Layer 6 of a small transformer language model trained on English Wikipedia (10 layers, counted from 0, width 96).
A neuron's activation on a vector x is SiLU(gate . x) times (in . x), where the dot is the dot product.

Input weights of the MLP neurons that the questions are about. A number n stands for n times 0.0099.
n23 gate: -6 -3 23 67 -11 -28 6 -11 8 -56 10 -5 -35 16 -83 0 -17 -18 50 -25 39 -46 1 -9 20 16 14 -23 -30 -12 -18 48 14 33 15 -41 1 0 6 54 -55 17 -18 10 -64 -30 -33 46 -8 -35 -13 7 -40 9 25 10 -64 31 -29 33 -46 -20 -33 65 -1 41 20 -38 -14 -19 23 24 -13 -51 -47 -2 -22 -32 37 66 -13 -9 -54 -44 0 -19 7 -21 -1 44 30 40 -3 7 45 1
n27 gate: -24 32 -2 -14 -29 19 -32 0 14 -62 44 -20 -70 -31 -24 -53 1 -12 -20 -14 -21 13 1 44 -21 -24 24 49 20 15 17 -31 15 7 13 -18 -9 4 -1 20 12 17 -19 3 26 -7 19 -28 -1 -4 20 38 -19 5 -7 16 31 33 -14 -3 36 36 11 -14 -6 -35 -18 -11 26 20 -8 48 61 15 41 21 39 10 20 9 22 -23 -36 14 6 22 19 9 21 -3 -12 -14 -8 42 -14 -1
n74 gate: -27 0 -10 -60 5 -13 -6 26 26 24 -1 -8 3 -28 18 -15 -17 -3 2 16 46 -20 29 24 -10 10 22 -34 -26 -3 63 16 26 9 1 4 -33 4 -7 7 10 40 -32 -1 14 3 25 15 -38 25 -12 -13 -3 -56 -15 -40 -3 -49 -19 -1 -3 22 15 -41 11 9 0 22 22 30 31 -15 -15 78 17 0 42 12 -1 21 17 19 18 51 17 -3 -11 -30 7 23 -6 41 9 4 -29 -10
n84 gate: -16 -4 14 -18 -26 -36 13 -18 -70 5 25 -40 12 -28 26 -52 -15 26 -2 78 24 -5 3 -30 10 -6 -30 -9 26 10 -31 10 49 -21 -42 -30 -19 -19 -1 21 24 14 -32 30 3 7 3 46 76 7 -5 -8 4 24 -25 -16 -6 6 21 -3 -37 46 -5 19 -46 -20 3 9 22 -15 -3 -23 1 -2 52 11 -37 8 -14 9 4 -29 55 -9 26 17 -15 57 39 -52 -46 -11 -32 22 34 44
n93 gate: -2 -38 50 -10 -13 4 64 -13 23 22 5 -28 -11 44 -15 -2 -29 -3 -58 -3 39 24 2 -3 -26 30 -13 -21 10 -19 7 21 3 -25 5 -24 -2 29 38 25 14 21 -26 -18 42 -8 -7 -20 9 -57 -30 -29 35 29 -5 21 -6 7 -20 -9 14 23 -27 43 -63 41 59 36 25 28 25 -30 -22 14 -33 21 17 21 40 5 11 -21 -25 0 26 29 21 9 -22 22 -7 -4 -37 -8 -7 -48
n120 gate: -13 31 -38 -41 30 12 -50 14 37 -41 19 18 14 -28 30 -1 21 24 -26 2 61 -18 33 -23 1 4 -1 40 24 1 -25 26 -6 -23 -6 63 24 39 -9 5 19 -36 -4 24 -51 28 40 -26 18 -27 2 -2 33 50 -20 -11 -1 -8 -26 -15 -27 -29 -37 -60 -22 -15 -5 -25 -3 -15 13 -16 -49 -2 -22 3 46 54 20 -11 -21 -33 61 -11 20 34 2 -1 -5 -5 8 16 -2 1 -28 -13
n164 gate: 36 -8 -14 12 5 -1 17 -1 56 1 39 -37 -32 -22 -15 0 -20 -17 -5 -2 8 5 27 12 10 5 -3 19 -16 -21 27 -9 69 42 6 9 37 -1 -28 1 -22 3 29 32 1 18 -23 -36 13 3 -1 12 12 -25 -38 -31 -16 18 9 -1 -33 -9 -1 16 -17 -23 -30 1 -8 -8 35 -31 18 7 1 8 -56 -12 -20 1 45 -1 -11 -32 26 -42 -19 -16 -27 -16 -10 -4 -6 -19 13 7
n176 gate: 22 -5 -24 13 -11 25 -6 -6 -9 -8 -18 -24 49 -19 1 -39 -52 6 11 -32 -39 41 -14 -1 -32 -2 1 53 -43 34 28 -91 23 4 32 31 2 19 24 -13 2 -9 -16 -24 16 45 -18 26 -31 -2 -16 -13 29 12 8 14 40 -10 32 -14 -20 7 7 31 30 -93 -19 -2 -4 2 6 37 13 -39 23 -5 30 -21 -16 -30 -20 -36 -24 -7 -17 -8 65 12 15 -6 8 8 -7 -29 3 34
n177 gate: -35 -29 11 -17 46 -14 -2 -58 10 -45 -23 4 -7 25 1 -27 -47 48 32 -5 -26 -10 -42 -3 5 -17 3 -45 52 2 -35 28 20 46 -3 7 -34 -3 2 21 7 18 54 -43 -48 -6 -13 23 5 11 22 20 -13 6 -8 -19 49 30 -36 -47 -11 -3 0 -14 2 19 -21 20 -2 34 1 -21 30 6 -41 18 43 12 -4 43 11 11 -17 -14 -24 11 -33 -15 -38 9 -45 -38 -14 -4 -8 -23
n186 gate: -5 -14 -21 -22 -31 -4 8 -23 11 23 -53 -11 2 -48 -7 -42 -11 29 11 34 -30 -28 -14 24 -31 45 -17 8 8 -21 -2 9 1 12 4 -25 -35 54 33 -47 4 19 -26 -13 -11 -18 -22 12 -31 -24 -5 33 -18 5 -20 -8 9 -8 13 22 -20 37 0 -7 -66 16 12 -10 -2 41 -10 12 6 33 -12 56 0 23 10 -21 -37 17 -26 11 8 19 14 -58 -20 -8 -2 18 -17 71 1 -4
n194 gate: -8 -23 16 11 46 33 27 -6 -9 8 -27 8 22 11 -46 2 -38 -21 -37 64 54 -62 16 -1 32 -20 -27 -7 -22 9 -10 -50 12 13 10 -15 -15 -9 -2 -49 -60 -30 38 -12 -63 6 -20 32 -40 -1 -22 -52 -2 -42 9 -20 18 4 -22 -3 -9 17 -12 12 3 20 43 -9 -24 -1 -4 -10 11 21 -38 -31 38 -1 25 49 19 -12 43 32 -22 -9 47 25 8 38 -10 -2 -5 11 -4 -10
n23 in: -2 -80 25 25 17 -3 -10 4 -3 23 -22 20 -2 -49 25 12 8 64 14 26 30 39 66 4 11 -12 41 15 21 26 -2 -10 7 -42 16 -8 -38 35 -35 -43 17 16 13 -16 -6 25 -29 -52 26 -12 -5 12 -13 35 -47 -25 40 3 -2 0 44 -10 12 -47 -52 -33 -15 27 37 28 63 12 -14 5 -1 2 15 29 24 -35 -3 3 94 20 -9 -6 -11 -19 -4 -8 -13 -34 -29 -26 13 18
n27 in: -27 5 14 -41 25 -28 -39 2 -13 -31 11 -23 61 -10 -39 -1 -2 6 -18 14 20 -2 17 42 20 -4 25 30 10 -22 -24 -15 -30 -31 -17 5 -11 6 -5 -57 58 -3 49 17 -5 17 -12 -1 28 5 9 -32 9 35 -1 29 -1 -13 15 28 -27 -22 26 -2 27 11 -12 50 -6 -27 -23 5 5 8 -48 -37 64 -10 -35 -6 57 9 17 -13 19 6 -54 -24 6 12 -52 41 34 8 2 18
n74 in: -3 29 20 -44 28 35 20 -10 19 3 6 -30 9 -35 -5 18 -24 -20 -5 -47 33 13 -33 1 -79 -26 39 -34 5 -40 25 11 -18 -10 -17 -20 -40 13 -34 24 -33 50 0 -27 -7 15 65 2 11 17 -37 13 11 -37 -8 -18 19 -79 11 11 -22 1 41 -34 -24 -34 -18 7 42 25 -25 10 -10 32 30 16 -15 28 -11 58 -11 36 -31 60 4 -26 -16 -20 8 -13 -27 8 30 -9 30 -14
n84 in: 44 38 -46 33 3 6 -39 -49 1 -27 3 -31 34 23 -39 8 -35 -9 -23 -50 29 -59 -40 1 -44 -12 -9 -37 -10 18 29 43 5 -16 10 -75 -15 27 37 -2 -1 8 44 -15 -16 18 -36 26 4 -23 17 37 50 -63 3 -49 9 5 2 -34 -39 -18 -32 56 -30 -15 22 -21 -8 10 -14 -9 -32 -6 -29 -11 30 -33 -12 -27 -8 13 -14 -28 -9 57 35 -5 52 58 -2 10 -12 -45 -30 49
n93 in: -18 14 -28 34 -7 -1 -26 -48 -13 24 -12 -63 3 64 17 5 17 7 -56 3 -15 -37 3 16 -1 52 28 -22 -48 -12 -26 15 35 -31 -14 -22 -25 -8 -64 3 -21 -14 2 -21 11 -4 -26 -20 -22 0 -12 -28 2 -9 -12 -39 -8 -7 -9 -33 -13 -30 -10 -20 2 28 74 2 9 35 61 -26 18 -21 27 -35 -30 52 -39 -13 9 -38 -45 -29 -24 -9 10 37 7 20 16 12 -8 27 -34 -39
n120 in: -22 -9 23 -28 -33 15 13 9 -17 29 9 -34 4 -5 -19 -38 17 -34 -36 -6 -24 -48 -17 6 65 -2 -11 39 -3 50 28 -68 13 -49 -13 28 14 3 -2 -38 -11 -3 6 -9 7 24 5 -11 25 33 31 10 -10 -20 -32 -75 48 1 10 13 -1 4 61 6 35 -21 -49 -4 63 62 -35 -11 0 -17 -13 3 -32 32 38 -11 -19 -15 -45 9 -2 -16 38 -7 10 -6 -4 22 -16 -74 14 5
n164 in: -18 -18 11 -8 42 16 -18 31 -19 -37 -15 21 41 0 22 35 25 -11 -18 -18 11 4 -27 -13 -18 13 -19 44 26 35 -45 26 -35 14 -4 -51 -17 41 -9 21 -6 27 19 4 -25 9 11 17 20 -32 10 3 12 6 42 -4 -5 21 -22 32 -11 -24 22 -39 -20 22 -3 4 5 -45 14 25 -16 -6 20 -6 41 -34 -33 -6 -19 25 4 -17 -3 3 51 26 13 -31 -28 12 -59 -32 -41 7
n176 in: -28 -23 -20 16 5 -34 16 9 -9 30 1 -15 23 13 31 15 -10 17 18 11 -27 -29 4 -19 10 14 -16 61 19 -18 8 1 -23 -46 -4 8 -39 -39 38 -71 14 35 -1 -4 34 0 9 10 37 4 -9 7 13 -7 52 -46 -16 -23 -7 -19 -2 9 -2 -21 -12 -3 -30 -3 12 -18 -34 -22 -3 8 -27 43 -32 1 -30 1 52 -35 2 -11 -38 -75 18 -1 -12 -23 -7 -17 -44 -20 -22 15
n177 in: -13 -35 -16 28 29 -27 7 -1 -15 -24 -40 -37 7 88 16 -36 29 24 12 0 -27 9 -40 14 -10 3 -9 -24 -12 11 -10 68 28 16 8 -11 -23 -26 4 20 -33 -20 14 -14 -56 13 -5 -30 43 38 11 24 50 15 -26 -12 43 27 -55 -1 -4 23 13 29 4 48 -4 51 -3 -41 29 -76 9 10 -46 -19 19 10 3 25 34 10 44 -43 5 22 -26 9 -68 -29 -19 -2 -45 25 20 16
n186 in: -1 26 26 8 24 -21 -5 58 -3 -30 -15 -8 -19 10 33 25 -46 -41 28 -46 25 -43 27 2 33 -6 -31 -3 25 -6 11 -31 -68 1 5 33 6 -45 -9 4 -1 -9 9 -2 9 -9 6 -14 -6 22 -4 7 -3 -21 10 -6 -40 14 -41 -8 -24 -3 -9 -22 75 21 22 1 -7 -2 15 -14 -17 -18 -29 -12 -18 12 -9 -14 18 -19 17 6 -3 11 0 40 5 -2 -48 -26 2 -38 -1 24
n194 in: -8 18 -4 12 -45 -47 12 -28 21 -24 4 43 14 16 14 2 41 -16 22 -31 -14 18 -32 20 -12 23 2 6 -7 -7 -3 -20 -27 51 -35 10 43 3 23 -15 1 23 -25 -35 -20 33 31 -16 -57 69 6 37 -62 32 17 -13 -30 -20 -42 3 -44 -36 18 -27 31 -7 -41 -52 -2 -3 -15 -13 22 -52 -4 -6 -15 6 -52 -16 6 8 30 30 19 7 41 34 44 -15 -23 -25 -37 -43 15 -1

Each question shows a token from some text and the vector x that enters the MLP there. A number n stands for n times 0.07.

"—": -1 -17 22 -12 6 2 -12 -11 0 -18 -2 -1 -20 -26 -20 14 -4 5 -25 -12 -21 6 14 33 15 -15 3 -6 -18 15 1 17 0 1 7 6 2 32 -2 1 25 10 -11 -6 11 3 22 -15 -1 -2 -3 11 -6 -9 4 -10 -14 23 15 -6 -4 3 0 9 1 19 -13 10 -22 -5 9 -10 -11 6 -6 -16 -12 14 12 0 -11 -11 3 -2 -69 -4 8 4 15 5 0 -5 1 -2 -15 5
Which neuron fires most, and how strongly? n23, at about 1

"sk": 21 7 27 -16 -17 -19 9 0 -16 9 -6 24 -14 -4 -5 17 4 -3 -39 -16 -46 11 5 -2 11 -4 5 7 -17 8 5 27 -7 -34 -2 -19 2 14 18 -4 2 5 -26 -15 11 -3 -10 -9 -7 5 -4 -12 -5 5 19 -9 0 -19 8 3 -6 -10 -14 -14 -11 12 -18 1 0 16 2 -13 10 9 -6 -9 -11 6 -4 -11 -2 -14 17 23 -65 6 -13 -18 3 -18 -12 22 5 -7 4 -2
Which of these neurons fires most? n93

"na": 36 5 17 -11 -31 -26 8 10 -16 -16 -11 -8 -29 -16 -16 3 -7 -13 -9 9 -20 3 7 17 -1 -1 1 6 -6 0 3 27 -6 0 2 -5 8 24 19 5 7 19 0 7 -7 -9 -18 -12 25 -12 -2 -1 6 -16 21 -5 8 11 -14 10 8 -2 -7 -21 -6 -6 -14 24 -16 -15 -2 -10 11 -6 13 -29 -6 -19 -14 7 -3 -16 27 -3 -61 10 8 -6 -17 -22 -8 -24 4 -7 -4 -9
Which neuron fires most, and how strongly? n164, at about 3.7

" the": 5 5 16 -14 11 -10 -1 -4 -17 -24 -11 -24 2 0 -8 7 -16 -8 -16 -11 -23 3 10 35 4 -19 -4 -3 -19 -2 5 13 5 3 -5 3 -1 30 -9 6 15 2 -2 15 3 8 12 -16 15 13 -9 -2 1 -11 3 24 0 0 7 -2 3 7 4 4 -4 10 -6 10 -15 -14 11 -5 -2 -1 -12 -12 -14 9 9 -1 0 -39 3 -5 -75 -5 13 0 16 7 -2 -3 11 -21 -15 3
The three highest activations, in order: n27, n176, n93

"bu": 17 17 13 -5 -6 -7 -7 3 7 -16 19 11 -7 -16 -32 23 12 -20 0 0 -13 -12 11 0 15 -23 -17 3 -1 -9 8 28 1 9 21 -21 13 21 -9 -9 4 8 -1 0 14 15 14 -29 20 21 5 18 4 -30 28 -1 16 7 -36 16 -1 0 13 -6 -7 -23 -2 -7 -9 2 -6 -22 -5 3 29 -5 -4 -6 10 -16 16 15 12 2 -56 -9 10 -7 20 -18 7 -5 -5 14 -14 19
Which neuron fires most, and how strongly? n164, at about 8.7

" he": 7 4 24 -6 7 -3 -1 2 -15 -17 -8 -20 -2 -10 -17 11 -7 15 -5 -1 -22 23 11 29 10 -8 -1 -2 -8 7 -3 24 -7 -8 0 -13 1 33 7 -5 22 0 -6 5 -8 7 12 -12 0 23 -6 29 10 -5 18 0 6 9 7 -2 14 3 4 8 8 5 -11 10 -17 -11 -3 1 -10 11 -13 -23 1 13 19 -15 -2 -7 6 -15 -75 4 3 10 24 -9 9 8 7 -20 -6 12
Which neuron fires most, and how strongly? n27, at about 2.1

"/": 13 23 -7 -8 -12 1 4 -3 3 5 9 -23 -4 -22 -19 34 3 0 -23 -7 -21 25 17 22 -6 1 -4 -16 1 3 -9 14 13 11 7 1 8 36 -20 -29 -13 2 -14 -15 11 -7 -3 -6 -1 10 -3 3 -1 -1 22 17 12 8 5 4 5 -15 12 5 -4 17 -21 -3 -4 -23 -8 -16 -20 -8 -9 -22 -1 6 4 35 -5 -3 37 -19 -56 1 -1 -14 5 3 12 -29 11 -12 -1 12
Which of these neurons fires most? n186

" |": 4 16 14 -19 -4 8 1 -14 -7 -21 -10 -1 -1 0 -17 21 3 3 -10 -3 -24 -5 11 43 6 -13 14 -5 -21 2 16 1 6 -5 5 -15 9 29 -1 5 9 -1 -13 7 5 4 11 -4 -1 9 3 20 -5 -3 19 9 3 16 14 -8 11 3 4 0 -9 10 -31 6 -9 -17 -2 -18 4 5 7 -28 -5 5 0 11 -22 -19 15 0 -67 3 -6 -5 12 5 -4 -5 -14 6 -4 0
Which of these neurons fires most? n27

"\n": 25 -10 11 -7 1 -4 -8 3 0 -3 -22 -14 -4 -8 -26 16 6 5 -10 -16 -7 -4 7 27 3 -6 7 -10 -14 -7 -12 -5 -8 -10 6 11 9 36 7 14 5 6 -11 14 -7 12 4 -16 1 12 2 19 -2 -11 10 -12 -24 22 16 6 2 -5 -2 -10 0 -1 -6 12 -14 -24 1 -19 -12 8 -3 -5 -23 8 2 10 -5 -33 14 -8 -76 -8 0 12 9 10 3 -16 -5 2 -2 16
Which neuron fires most, and how strongly? n23, at about 3.1

"0": 1 15 -11 -22 -11 0 10 2 -16 2 -1 5 2 -1 -26 24 -4 -4 -11 -6 -21 19 18 17 -15 11 9 7 1 3 -10 10 12 5 14 -13 11 35 -11 -8 3 4 0 16 4 3 -11 10 -10 41 -12 -16 0 -2 26 16 13 0 18 14 -2 -5 10 -2 1 2 5 12 -11 1 -31 -25 5 -16 30 -26 2 -6 0 10 -9 -22 21 -16 -62 19 -8 10 -8 4 18 -5 -13 8 27 -11
Which of these neurons fires most? n186

"r": 17 -2 12 -7 1 6 -9 10 12 2 5 43 -1 3 -22 33 12 5 -23 3 -18 7 -11 12 34 -11 15 -9 -8 -7 1 34 8 12 -5 -5 5 10 -2 7 4 27 -13 0 21 1 -2 -19 15 36 -3 -1 -9 -14 23 -4 27 -2 14 7 10 -5 -2 -10 -10 7 -11 6 -4 -12 2 3 20 -3 5 1 -8 15 11 12 -26 13 20 8 -65 -6 11 11 8 -12 22 -3 -17 0 -24 22
Which of these neurons fires most? n186

" time": 17 6 20 3 21 4 -1 -11 -7 -10 -5 -22 -20 -17 -13 11 22 0 -4 2 -50 5 13 27 9 6 -3 12 -5 -3 3 12 -4 14 4 4 5 22 4 -9 19 3 -4 4 -13 -9 -7 -3 6 16 2 17 14 -14 31 -1 -3 15 -1 19 0 14 -24 -2 -3 -21 -9 -6 -3 -8 -3 3 2 -13 -3 -16 -30 11 -7 -11 -2 -20 5 -4 -71 -6 6 19 12 -14 3 -13 6 -8 -19 17
Which of these neurons fires most? n176

" St": 9 -15 23 -14 1 15 -1 18 -3 -9 15 20 0 -19 -4 20 -14 7 -11 -11 -24 4 5 19 5 13 -1 -14 -18 -15 20 4 0 23 2 -14 18 25 17 -8 14 25 -15 14 19 -5 13 -2 3 19 -7 22 -17 -5 13 1 3 -14 5 -8 3 5 10 9 8 -9 -15 8 -8 -8 -4 -30 6 11 -6 19 15 5 -6 28 0 -10 23 -8 -68 9 -1 15 17 -12 1 -3 -6 -20 -5 -1
The three highest activations, in order: n74, n176, n93

"q": 8 30 1 -4 -41 3 -8 -3 -32 11 7 32 3 3 -19 14 -5 -4 -18 -15 -17 0 35 3 -9 -11 14 -9 -10 3 0 33 -23 -5 -4 -1 17 23 6 6 1 -21 -20 9 1 -4 -6 -28 15 29 2 -8 0 -12 22 -2 3 0 14 18 11 -11 -3 -29 9 -6 -14 -10 -7 5 -11 -3 9 -21 20 0 9 -2 2 -8 0 -9 22 -2 -64 -10 -3 -5 -1 -1 -7 -7 -5 11 22 15
Which of these neurons fires most? n84

" brother": 9 -4 30 3 3 -5 11 -3 -6 4 -17 -2 7 -22 -13 34 -6 17 -11 7 -20 11 23 29 1 1 8 5 2 4 1 14 5 13 27 -17 8 9 -4 3 22 -5 -1 18 -2 1 0 -11 -5 16 -6 10 -6 -8 18 -13 11 -2 -11 9 9 4 -20 -6 -6 6 2 5 -1 -11 8 1 -9 3 11 -19 -27 -3 -5 -7 -1 7 20 -1 -75 -4 -4 7 14 -23 10 -5 -1 -38 -4 8
Which of these neurons fires most? n164

" ": 9 -3 15 -21 14 -1 4 7 -15 8 -13 1 -7 -29 -17 15 0 2 -28 -8 -22 12 13 26 9 -7 -13 -12 -11 -8 6 -3 -13 13 1 -12 3 41 -1 1 4 4 -1 -10 -8 16 10 -28 10 14 1 8 8 -3 1 3 -10 21 4 26 -1 2 1 -3 5 9 9 -5 -24 -13 3 -8 -12 -1 -15 22 -33 0 6 -20 -19 -10 9 1 -64 -5 18 17 4 11 6 18 10 -15 -20 5
Which neuron fires most, and how strongly? n186, at about 1.9

"==": 3 -5 15 -6 0 -12 -10 -5 -12 -10 -18 8 -12 -12 -30 -10 18 -10 -10 -13 -5 18 -2 24 -2 -11 -10 -3 1 -8 0 7 -5 -7 -13 -5 -10 53 2 16 26 2 -17 -11 -11 13 14 -6 -6 11 4 -7 -17 -2 4 -4 -21 -9 25 -5 9 11 11 4 9 12 0 19 7 -37 0 1 -6 -16 -25 -4 -6 16 3 -2 -2 -33 4 -2 -54 3 -8 5 22 -15 6 -6 2 -27 1 17
Which two neurons fire most, strongest first? n23, n27

"Election": 14 7 26 9 20 -11 -3 -4 -4 7 -15 17 0 -21 -20 27 8 9 -15 -3 -56 -4 10 23 -19 -1 -20 -9 -12 -15 5 10 11 9 -2 -23 -1 13 -6 -2 11 1 -16 -4 2 12 -8 -7 16 7 6 2 -12 -20 30 12 0 4 -18 5 -4 -15 -10 -2 -14 14 -2 -1 -19 10 18 -8 -5 0 3 3 -20 29 -14 -19 16 -2 16 4 -56 -14 2 -13 19 -13 -22 -7 17 -32 1 8
Which two neurons fire most, strongest first? n164, n186

" and": 6 -7 16 -12 6 11 -10 10 -13 7 -19 -9 1 -10 -13 23 -2 -19 -14 -8 -25 -1 7 42 27 1 11 -5 -21 1 -16 21 -2 17 25 8 4 28 2 -2 41 -10 -11 -12 -2 -19 6 -13 4 14 -2 -1 11 -10 9 32 1 19 -8 -9 -16 6 -12 -13 -11 9 -2 19 14 6 19 -7 -13 -8 -9 -18 -19 16 17 10 8 -10 24 4 -31 2 4 8 17 -6 -11 9 -4 2 9 8
Which of these neurons fires most? n93

" as": 9 2 26 -15 -7 1 2 -13 -9 -12 -2 -21 -5 -13 -24 10 -2 -2 -24 1 -16 -2 9 40 14 -1 15 -5 -19 2 -1 22 7 -3 -7 20 16 31 -8 10 20 10 -11 8 -6 13 14 0 -4 14 -4 18 -7 -3 1 0 1 2 2 3 -1 3 2 -14 6 -1 -5 8 -15 1 11 -5 -11 -8 -11 -17 -8 10 16 -16 -9 -21 -1 -5 -70 -4 1 7 15 -1 -17 -2 -1 -6 -13 8
Which two neurons fire most, strongest first? n120, n27

"ment": 5 8 29 2 8 -1 8 0 4 19 -15 20 -3 1 -11 20 6 -11 -11 -3 -40 -15 16 24 3 -3 11 -1 -13 6 1 23 -3 10 9 -19 0 23 11 -10 2 -3 -16 8 8 10 -4 -29 6 2 8 7 11 -11 18 7 18 3 27 8 8 -33 -8 -9 -2 31 12 -7 5 1 -15 -3 13 -18 11 -12 -18 24 -12 -16 -2 -5 27 34 -56 0 10 -10 15 -2 -20 23 7 -16 -1 12
Which of these neurons fires most? n194

"d": 17 15 29 -17 -5 2 -1 -9 -10 -9 0 -8 -19 -4 -6 28 -3 13 -26 4 -27 -3 -5 33 5 -5 7 9 -10 0 -5 21 10 -3 7 -10 0 11 -7 4 7 -1 -2 16 2 -6 -8 17 -3 0 16 5 -3 -16 18 7 4 -5 15 9 6 8 11 -8 -3 5 -11 18 -3 -18 -3 3 -22 6 -15 -17 -29 12 14 -1 -18 -19 9 -11 -77 -5 4 -3 9 -5 -1 2 2 -7 -14 -1
The three highest activations, in order: n194, n177, n186

" was": 12 3 30 -9 -1 -3 -1 8 -13 -3 15 -3 -13 -3 -13 17 -1 5 -22 -8 -26 17 18 40 8 -20 22 6 -5 9 -9 20 9 4 8 -2 0 30 -13 -1 15 -7 -8 8 -2 14 20 -7 -1 7 -12 18 3 0 7 5 -3 22 -7 4 1 -1 10 6 8 -2 -3 3 -17 -1 6 2 -8 -4 -8 -16 2 2 21 3 -23 -17 -10 -1 -67 -3 2 22 14 -8 3 10 4 -12 7 8
Which two neurons fire most, strongest first? n23, n27

" him": 13 6 25 -5 2 -4 -11 -3 -8 -5 0 -22 -11 -6 -17 17 -6 7 -9 -1 -35 5 13 31 6 -9 5 -1 -9 3 -5 26 1 4 -4 -7 4 24 15 11 24 -3 1 17 3 4 15 4 -1 -3 -5 21 4 -12 6 6 -15 7 4 12 7 1 1 -7 16 12 -20 4 -16 -7 0 2 -11 7 -13 -13 -16 4 18 -11 -8 -15 -4 -5 -80 -7 15 11 5 3 -4 3 -2 -6 -26 13
Which of these neurons fires most? n74

"a": 12 12 2 -15 -6 -10 8 -6 -2 -16 8 17 -15 0 0 -6 -10 6 -20 19 -31 -12 18 5 21 5 -15 -14 1 -8 7 30 21 -13 2 4 11 45 2 13 2 12 5 -7 13 4 5 -32 35 -6 2 3 3 -18 15 4 17 9 -8 3 -2 -36 13 13 -38 -16 -2 -4 -17 -17 6 -6 11 -19 36 5 -12 5 -2 -23 9 10 -17 -2 -41 13 13 -14 -3 -18 -29 -10 -4 -12 -14 3
The three highest activations, in order: n164, n84, n93

"ha": 13 28 21 -20 -1 -7 18 7 -25 -7 3 -1 -5 -23 -12 10 -11 19 -19 -7 -28 -12 -11 18 -15 -14 -6 9 0 -3 4 17 6 -4 -11 18 11 33 -1 -14 4 11 1 15 11 -5 13 -8 1 21 -20 18 5 -18 -14 -13 4 9 -9 6 7 21 9 -3 -24 -4 0 -10 -3 -5 9 -6 0 -15 -5 -18 15 21 15 -4 -1 -3 26 -1 -65 -8 -16 -10 -11 -18 -2 -20 11 -6 -2 14
Which of these neurons fires most? n120

"1": 19 1 -9 -35 9 7 10 22 -17 2 -4 6 1 -17 -19 10 5 -1 -2 -5 -32 11 19 27 -25 4 -1 0 5 -13 10 1 2 -1 3 2 15 51 -15 -15 11 18 -3 24 -7 1 -3 12 -4 40 -17 1 13 -17 18 16 5 21 -3 8 -4 18 11 11 -2 7 11 -4 -11 -4 -5 -21 -16 -17 4 -18 -1 1 -10 28 9 -10 13 -19 -42 8 2 5 -5 -3 15 -6 -12 -24 11 2
Which of these neurons fires most? n164

"s": -9 9 20 -10 -15 -13 -2 -15 -11 5 2 -11 -12 -21 2 12 -7 7 -29 -21 -27 1 12 28 -4 13 -26 -4 -21 -33 5 13 -10 4 -4 11 8 12 18 10 19 -23 13 9 -1 8 13 -16 2 16 -16 22 -11 -29 -1 13 20 16 -3 4 0 -11 -7 12 -14 20 2 -13 -11 9 4 -9 1 -14 -25 -3 -5 14 -12 29 0 8 -3 -11 -52 -10 4 19 5 -12 7 -5 -9 -2 -1 24
Which of these neurons fires most? n177

".": 12 -14 17 -10 -7 3 -5 -1 -5 -18 -14 -20 -9 -7 -27 10 1 8 -11 -13 -22 -7 8 38 3 -15 1 2 -11 -12 -4 10 -5 -6 -9 -4 -1 22 5 10 18 11 -3 18 7 13 20 -12 -10 5 0 17 0 -8 7 2 -16 20 17 0 4 3 6 -17 7 7 -11 14 -10 -25 -2 -7 -13 7 -12 -12 -16 7 3 -11 6 -22 4 -4 -74 -2 7 9 4 15 0 -17 -9 10 -12 1
Which neuron fires most, and how strongly? n27, at about 4.7

" pursu": 12 27 25 -10 -4 5 0 8 -11 -28 26 -14 -21 -10 -29 17 -2 17 -30 -2 -23 -3 8 25 12 -26 -5 8 4 -1 -5 8 -16 7 -2 -20 8 35 8 8 30 9 -4 26 -5 -12 -5 19 3 4 13 7 -11 -22 1 -9 -13 -19 3 8 15 17 8 -23 -4 14 15 18 -7 0 -4 -13 -17 4 -3 -10 -12 12 -1 -10 -13 -18 15 -8 -45 -14 20 5 24 3 -3 -14 13 -11 5 10
The three highest activations, in order: n27, n84, n177

" figure": 6 -4 34 -4 0 -9 3 1 -11 -4 -7 -12 -10 -25 -8 30 5 4 -11 -5 -18 -2 11 34 -4 6 9 25 15 -7 11 9 9 28 18 -9 3 25 -3 -8 17 -3 -20 12 1 1 -3 5 9 3 16 1 9 -10 13 1 13 -5 -8 6 16 0 -11 -9 -5 0 -13 1 -10 -19 5 -6 -22 -11 -7 -34 -19 -2 -1 -6 3 -11 1 -13 -69 4 12 5 4 -4 5 3 7 -8 -8 15
Which neuron fires most, and how strongly? n176, at about 3.1

" in": 9 2 33 -15 2 9 -7 -10 0 -10 9 -12 -14 -7 -21 8 -18 5 -8 -11 -42 5 9 44 6 -7 -9 -17 -11 -2 -8 21 -8 -6 7 -1 -12 18 -20 -10 17 1 -6 -5 -8 -2 20 -5 24 6 -5 10 -9 -11 1 -3 -13 0 24 1 -2 -7 -8 -10 4 12 -2 15 -10 -5 7 -5 -12 -8 -23 -9 -15 2 9 -7 -10 -3 3 3 -60 -4 7 17 -2 -9 5 -11 2 -6 -13 14
The three highest activations, in order: n194, n177, n23

" returned": 15 11 31 -8 0 -5 -10 -4 6 -4 14 -22 -8 -1 -11 15 -11 6 -31 -6 -33 -1 11 31 9 -9 9 -3 -11 2 -5 15 4 -9 -3 -13 -1 21 0 14 23 4 -13 4 0 8 1 18 -1 -3 0 13 0 -13 30 1 -7 2 14 3 -4 -1 5 2 1 3 -4 4 -10 -10 0 9 -11 3 -18 -17 -14 11 22 -17 -16 -22 4 3 -77 -14 3 -4 16 -1 2 -7 -4 -18 -19 5
Which of these neurons fires most? n176

"5": 6 12 -5 -20 -9 0 13 8 -10 11 4 -11 -11 1 -25 17 15 -13 -16 1 -20 6 8 21 -4 -3 14 -10 8 -3 0 15 7 2 -4 -4 5 17 -18 -11 4 -11 -27 5 -18 3 1 16 14 29 -1 -6 -10 3 39 3 31 13 14 -10 24 -3 -2 -7 16 17 -5 18 0 -16 -34 -12 -8 -14 11 -31 -12 22 11 16 -10 -17 21 4 -63 -5 -5 -13 -4 3 14 -18 7 5 -4 12
Which of these neurons fires most? n84

"dan": 26 -8 27 -19 7 -13 12 -5 -8 0 0 34 -13 -19 -24 1 16 -15 -12 0 -22 -7 17 16 14 -25 27 12 5 -2 -2 20 19 -3 -13 -4 2 4 -1 -8 7 10 -29 -2 9 -12 -9 -22 21 19 29 6 -22 -16 19 -1 21 -9 3 4 13 -8 -9 -4 14 18 -21 25 -11 -7 -3 -6 -11 9 -8 -14 -15 -13 -7 -9 -14 6 20 9 -58 -3 0 -10 -7 -17 7 8 5 -6 -8 16
Which of these neurons fires most? n84